Layer 6 of a small transformer language model trained on English Wikipedia (13 layers, counted from 0, width 64).
A neuron adds its activation times its output weights to the MLP's output. To switch it off is to set its activation to zero at one token and run the rest of the model.
A neuron's activation on a vector x is SiLU(gate . x) times (in . x), where the dot is the dot product.

Input weights of the MLP neurons that the questions are about. A number n stands for n times 0.0012.
n31 gate: -13 -9 -121 -1 107 -241 -228 -190 -160 39 53 53 103 -107 -97 -49 28 -61 48 161 -204 -51 217 -106 17 32 141 17 -177 -144 -293 -60 -20 -148 -54 -86 134 -111 -85 -101 151 93 72 38 -43 -237 134 0 -101 56 221 -78 63 152 59 18 -74 -78 -58 137 -126 -58 12 21
n65 gate: 63 -15 128 -102 -268 -274 -111 -18 14 74 -172 -39 20 -99 -156 55 -117 -112 -8 4 247 -71 -97 154 -144 -17 177 8 471 -164 -269 128 -127 -12 15 -164 -3 -215 -155 117 -190 -11 189 35 132 -46 24 -135 -2 -34 10 44 -98 38 189 105 -280 154 70 289 261 172 165 -126
n107 gate: 231 77 -63 131 275 -235 61 -70 11 99 -110 209 15 71 74 -2 -146 187 -120 88 -124 57 35 -84 -185 86 77 112 -166 -15 -33 107 57 88 -225 1 59 -60 54 -125 -142 -171 -97 3 -86 67 42 227 83 -18 -123 -57 -81 116 14 -69 220 172 334 -57 79 213 216 107
n125 gate: 16 -17 11 76 -214 -20 -397 145 -72 67 23 121 -108 -20 76 14 101 -63 -23 -136 -37 44 -24 -20 199 193 126 248 -34 62 175 101 -5 -155 -47 -71 -168 303 8 10 139 -248 150 -231 -79 147 54 -149 -242 120 -115 -30 -162 40 -154 -53 -172 176 20 81 -20 2 -99 199
n153 gate: 146 -15 89 -139 41 152 53 187 -69 -61 292 234 281 2 48 86 166 71 55 183 25 25 54 -4 -227 -12 -170 -44 90 90 -188 -176 -2 -122 -20 -271 -77 -236 -156 100 131 217 -96 45 166 85 -176 -179 -241 -3 154 -218 -31 -12 -229 53 50 -105 54 126 88 -163 22 -211
n31 in: -93 101 158 29 98 179 -170 -38 2 99 25 165 -180 112 85 -39 149 230 -89 -51 245 7 -171 -19 46 -183 -55 85 193 142 173 -22 -37 168 13 -38 -48 -9 76 -80 -160 -123 -124 -111 8 76 -137 51 278 -175 -86 180 -24 -173 28 24 -166 34 -18 -62 -16 -85 -26 -108
n65 in: -21 85 -166 165 -148 84 277 36 -26 3 44 180 -77 35 22 -117 -63 -70 -105 288 -23 168 -348 -180 383 175 -170 86 112 139 -154 214 90 156 -53 -18 75 142 -5 22 -9 90 -13 136 50 122 40 57 32 -159 -128 -33 -146 130 48 128 -90 67 296 -95 145 -40 10 26
n107 in: -109 -37 -193 100 -123 0 -99 25 101 -219 -110 -149 -96 -85 11 -131 167 -16 245 -11 -107 -109 -123 -74 155 -401 -251 -91 276 -85 227 -127 -25 -70 78 -36 -81 -53 31 15 198 59 -113 10 -8 -55 -55 -122 -81 28 -13 272 -222 14 138 107 -155 -154 -248 195 128 -101 -77 -77
n125 in: -130 266 16 13 77 -67 246 98 -8 71 164 -61 -4 84 -32 31 -233 -145 -83 -20 23 -22 67 -91 33 -102 98 47 -28 -132 -227 47 -90 164 136 58 -53 -107 -73 -89 -36 216 24 -80 272 -263 31 135 -105 28 -61 -114 256 -44 214 69 164 -45 -81 -307 -81 78 337 -154
n153 in: -59 111 37 -157 -1 226 64 231 53 -224 -73 -228 -365 31 -76 19 -115 -105 -126 -40 70 30 -159 -65 372 -105 106 180 -177 -53 -91 3 50 -43 -318 160 34 253 206 -162 -52 -44 8 269 -124 -103 -28 -26 5 13 2 91 114 -84 6 -205 -37 103 -130 -89 -138 19 -30 21

Output weights of the MLP neurons that the questions are about. A number n stands for n times 0.0026.
n31: 228 -26 428 118 -111 13 -84 -72 431 111 80 -156 117 -239 125 80 133 49 64 138 -144 -14 -61 155 -48 317 -251 300 -150 96 66 -126 330 213 -197 41 -103 -136 43 360 -206 59 -392 -135 155 483 186 74 -110 -23 -109 -78 -357 -427 79 -79 170 320 -122 -181 95 285 211 -149
n65: 56 -2 -116 -227 -59 54 -125 118 -55 -32 -32 5 -13 116 -58 199 -57 -130 -82 -42 283 -160 -53 -184 -10 94 -129 64 -259 -258 -35 193 -197 -71 126 -218 269 -78 310 179 -32 -63 270 37 155 -33 -92 351 -90 200 -15 -179 106 -153 -128 48 -180 120 229 268 63 -1 83 -109
n107: -160 -159 57 -258 -340 -78 63 -22 71 -92 56 -73 124 308 -201 -52 33 -112 33 105 -15 -219 113 -76 49 91 -226 205 169 177 -3 257 -116 370 92 -82 -20 -84 -4 191 89 159 148 65 -138 77 216 154 -91 -4 4 -257 -73 -273 278 -137 55 56 -18 -25 -3 -60 102 44
n125: 148 -35 28 -242 -136 -95 -147 -217 -87 91 -217 -315 -92 89 -27 63 -124 208 15 36 20 69 124 112 -147 -4 42 -164 -50 -15 44 241 29 -220 -22 -92 -39 -206 -186 113 -31 -58 31 -395 -62 248 63 -77 -165 -246 64 -78 60 -325 -40 53 -30 -18 10 16 -162 -108 -182 82
n153: 94 146 -98 -98 -248 144 161 102 -123 212 -101 -78 2 -140 -129 18 4 -92 44 -96 53 -387 70 14 84 40 29 -114 156 -79 61 -33 -111 -158 101 229 163 137 153 -171 -79 6 -48 59 68 -181 40 -8 20 -191 -96 -40 359 -289 243 118 112 175 -201 -1 157 26 -164 164

Each question names a token from some text and the token that comes next. It shows the vector x that enters the MLP there. A number n stands for n times 0.0058.

Then comes g, the gradient of the next token's log-probability with respect to the MLP's output, scaled to length 1. A neuron's effect is roughly proportional to its activation times (output weights . g). A number n stands for n times 0.0011.

"6", then "-"
x: -228 5 -203 106 105 102 129 -22 -23 -100 114 4 -152 19 -140 -96 37 -14 -76 -6 283 30 -29 32 10 -108 79 -140 50 38 -7 -5 -240 7 78 -26 -119 15 42 -211 181 -267 -115 -68 -8 -9 -249 210 194 -272 45 -147 145 -38 -6 158 29 -70 -103 -340 -27 -124 -166 -21
g: -37 84 16 152 -86 -12 -3 -49 -131 -301 10 92 -59 93 24 -48 -88 -127 -46 244 179 77 40 -107 78 -99 49 -128 -22 42 21 113 270 336 -6 137 -7 18 22 -52 -67 -37 110 -44 -8 215 88 -3 136 52 -61 -2 -8 -27 198 45 -193 -109 63 -6 165 -172 16 -88
Switching off which neuron hurts the next token most? n31

"ed", then " 8"
x: -104 57 -15 124 -75 -28 -64 180 57 195 -49 -20 -117 246 -29 33 -107 -78 -64 -38 118 -137 19 45 126 -100 75 64 -27 -77 -4 -28 -79 38 -71 -268 -22 107 -114 303 265 -14 -265 22 1 -2 -35 -77 226 109 253 -123 -38 53 -212 362 32 -127 -8 -12 60 -121 23 -157
g: 62 74 63 -264 -9 29 -17 42 14 33 92 136 -161 -28 142 -66 202 -73 40 -46 25 -107 21 232 163 43 124 40 256 46 15 -248 -63 35 139 -109 -45 -21 -14 29 -13 -162 52 -155 158 17 176 -73 -24 -18 7 8 86 -229 -229 93 204 8 78 -152 -43 -96 -103 -10
Which neuron, switched off, raises the next token's probability most? n153

" E", then "x"
x: -239 154 -279 -165 -20 59 99 -15 -113 -4 -89 93 -217 100 -158 -130 140 -104 197 -27 194 -24 101 67 39 134 59 -57 -20 -139 -51 -205 -34 -55 129 -84 332 -174 -178 77 37 13 -14 11 -194 -169 80 30 -158 -51 -10 55 3 111 -143 239 -288 -64 33 48 48 0 -49 141
g: -102 37 -17 43 -31 97 -20 116 -158 138 -196 -191 159 -131 201 114 51 -59 -121 221 -6 66 -35 46 137 -19 -135 -24 -13 159 -66 -64 130 27 115 94 54 178 -17 -9 103 -9 23 212 -20 48 53 -194 117 86 56 -67 10 74 -64 252 -140 -176 205 -19 -81 -216 -2 51
Switching off which neuron hurts the next token most? n31

"c", then "ision"
x: -62 187 -130 188 -16 91 -120 -35 23 98 -165 34 7 33 -91 -47 45 213 139 -119 76 -63 -89 76 151 -323 32 -10 -155 -38 -56 -128 -75 203 175 59 -230 376 -11 132 130 39 -56 102 -52 146 5 -120 66 -157 74 62 -85 93 -201 62 -59 36 -60 42 279 -40 -129 -128
g: 119 -205 -121 -67 39 31 -127 129 -112 -171 32 -101 -51 6 6 30 107 228 140 138 -63 -36 -12 25 -240 -201 -130 130 -26 44 69 68 19 -86 107 45 -75 162 115 -41 -37 -141 27 92 154 29 -172 -59 -8 13 -29 333 -79 -101 -35 -88 -11 161 159 133 -190 47 53 -65
Switching off which neuron hurts the next token most? n107

"\"", then "N"
x: -203 46 13 -88 33 -2 32 -8 70 31 -421 251 34 27 -109 29 24 -279 107 -19 328 -123 -75 56 56 -113 -102 -33 -39 -51 14 -210 -1 -80 -190 -210 59 -131 49 -15 44 2 36 33 200 -152 115 276 204 -42 -136 -123 124 45 94 190 -47 -95 180 152 190 87 0 -125
g: -101 -177 203 -48 -6 88 4 -52 -26 -17 127 -270 54 -15 -45 213 135 -18 -8 31 140 -45 65 -45 83 133 133 3 -138 118 14 -54 -168 80 226 7 103 -13 72 90 214 -92 -57 11 254 -103 61 -34 -122 133 -170 67 -47 121 -186 31 -167 20 49 104 226 13 1 -79
Switching off which neuron hurts the next token most? n65

"d", then "ition"
x: -151 -56 -7 291 -71 115 9 -52 -49 191 -115 -73 -9 66 -150 19 102 105 -213 -94 -28 21 49 190 120 -218 245 80 -156 -7 129 -196 -181 8 -76 -127 21 184 42 -55 178 -219 -83 106 208 -146 67 47 19 74 54 5 -135 109 -171 80 -67 -132 6 24 88 -45 -69 40
g: -1 158 -3 94 73 -260 143 102 -41 202 166 -7 -19 2 -28 34 73 63 97 138 86 -48 -8 -181 70 -112 -112 -41 125 205 8 -103 73 -190 230 -67 3 -18 -52 -91 37 72 -43 125 23 -92 -115 17 -25 146 137 60 70 42 -37 -291 102 126 84 -195 -33 -223 -31 -138
Switching off which neuron hurts the next token most? n125

" f", then "it"
x: -88 79 -125 -67 129 178 40 -85 173 22 -171 152 -133 -17 -220 86 -35 -121 -90 -35 358 107 155 88 144 -152 82 203 65 -243 -36 -43 -133 177 52 -24 51 -68 58 -49 49 73 -82 -112 99 -145 22 -115 90 -242 -171 96 -151 144 -21 30 -13 -163 240 -46 1 32 -127 -60
g: 39 5 43 4 -11 -287 -73 -234 8 71 -21 103 -66 110 -103 -146 -22 21 79 222 141 -14 -54 56 154 186 -121 -23 61 -299 11 -116 69 -14 84 42 144 80 76 230 9 -14 -203 -33 60 -107 85 -62 64 -102 -80 -225 100 -1 46 96 120 209 91 73 -19 -111 -71 -45
Switching off which neuron hurts the next token most? n65

" a", then " wh"
x: -6 167 -29 -67 70 -135 9 -38 99 -121 -74 71 -71 180 -29 -81 -23 -2 -33 39 -32 312 44 34 90 -298 154 -105 9 -6 -80 -21 -104 -243 39 86 222 -78 33 -187 269 -91 236 -32 -129 -137 52 -49 168 -122 -3 -355 -39 14 -49 153 -30 -148 129 114 -80 -69 -109 79
g: 0 181 -10 -46 67 10 -218 -92 186 -22 -164 -5 -160 -53 41 -127 -11 141 35 -21 -15 118 129 146 -86 -30 24 88 -19 149 -64 16 13 7 169 -56 -27 -2 -283 28 -206 -74 -66 -176 62 -52 115 194 -81 41 -281 -61 55 -7 36 87 -46 146 -189 4 198 -128 -16 183
Which neuron, switched off, raises the next token's probability most? n31

"p", then "re"
x: -54 368 -19 -63 20 187 -12 -268 28 -94 47 -31 -134 -88 -276 -93 178 -156 -64 63 34 279 5 17 153 -42 112 156 58 -76 -98 -32 -216 203 25 -49 -5 108 -221 -6 -116 -112 58 145 -32 -15 58 -144 26 15 -177 -18 -210 -29 -66 -59 -50 41 -91 -34 111 -234 -39 16
g: 173 23 146 -69 85 94 -7 36 -48 -31 -10 26 7 -137 -205 132 47 -33 -121 -208 -87 32 57 -14 245 -3 5 -107 -216 -4 -215 -18 -26 165 51 101 76 24 -54 116 262 -54 206 85 -16 178 -55 37 27 2 128 -67 81 -61 61 206 -6 236 -18 -82 -141 0 -73 -213
Switching off which neuron hurts the next token most? n65

"ard", then " to"
x: -170 96 -117 0 154 -131 130 38 -226 65 -39 250 -121 221 -204 75 103 56 -201 -30 76 142 75 141 161 -42 51 131 -222 -25 67 -194 -40 -72 -175 -140 -39 -68 -4 55 14 -64 -192 -229 162 -152 -47 -81 182 -29 -70 -109 -75 -64 -61 128 -15 -64 -193 165 -116 -7 -71 -24
g: -100 -72 -94 138 -170 41 67 -24 -134 30 32 0 52 -245 -82 159 -170 -99 42 85 185 -88 27 -209 136 -89 -135 2 90 -65 33 8 23 147 66 41 -188 167 -39 -80 256 69 -126 45 6 18 -130 -6 -44 218 99 -147 -39 0 120 135 64 -152 -170 198 -37 100 -95 77
Which neuron, switched off, raises the next token's probability most? n31

" play", then ","
x: -46 -176 22 163 -39 -40 38 -144 -352 22 -221 -25 122 27 117 -49 -64 71 59 13 140 179 107 157 -18 -17 46 203 75 71 -124 -188 -146 -39 -225 -21 -13 -195 -47 62 47 -201 13 -89 -22 -171 -63 -169 -20 -235 -60 -122 -176 -141 -184 261 89 -80 80 83 22 78 -178 -116
g: 48 -35 -32 -41 70 102 -9 99 -68 -35 200 -85 25 -6 -42 228 124 -80 -173 102 1 -240 -200 38 -99 163 26 -162 -107 114 -174 -29 -148 97 -22 99 -102 41 -71 51 -17 -63 27 52 -168 74 150 -60 69 -121 -108 -148 214 91 48 -88 151 73 -338 -49 -2 103 63 -44
Which neuron, switched off, raises the next token's probability most? n153

"ue", then "ens"
x: -8 86 -3 43 296 -67 -25 -142 -175 46 -260 39 -46 146 89 -48 71 227 -5 -46 57 57 29 -144 253 338 162 -109 -185 22 54 86 -83 55 -65 66 41 -65 -3 -163 -50 -156 -118 -157 -156 -208 11 139 -2 186 119 -77 12 115 23 141 31 -119 40 14 146 -62 -33 36
g: 166 284 74 3 -23 59 174 -123 94 -58 167 -12 -13 -9 -45 -27 -92 -62 175 63 -164 -74 -83 88 101 73 -162 47 74 168 -53 11 143 175 -6 50 -61 134 -17 28 37 261 -95 -82 29 79 -215 -101 186 168 -106 -20 18 -26 -64 35 -198 -93 63 170 8 -169 -36 169
Switching off which neuron hurts the next token most? n31

" P", then "os"
x: -125 260 212 -10 -52 105 173 -168 190 -57 -62 -26 78 63 -190 -148 -145 -95 84 -18 208 259 -21 -17 43 -115 139 335 -59 -215 -76 -164 -193 85 147 39 91 20 -39 -44 -44 -20 98 -115 -127 -84 -227 -20 -39 -116 -117 46 -31 99 -2 153 6 -53 36 -92 113 -121 -69 38
g: -36 -73 -230 -60 -89 -215 -143 -144 -36 71 151 -22 33 20 207 -126 -20 171 -127 64 -43 237 -170 51 -78 -65 70 -56 206 -31 -102 20 69 246 -48 -49 -47 -40 7 119 -27 -115 -151 26 -68 -104 178 25 53 -167 -28 165 91 -82 -170 18 39 11 -50 111 117 -11 160 182
Which neuron, switched off, raises the next token's probability most? n65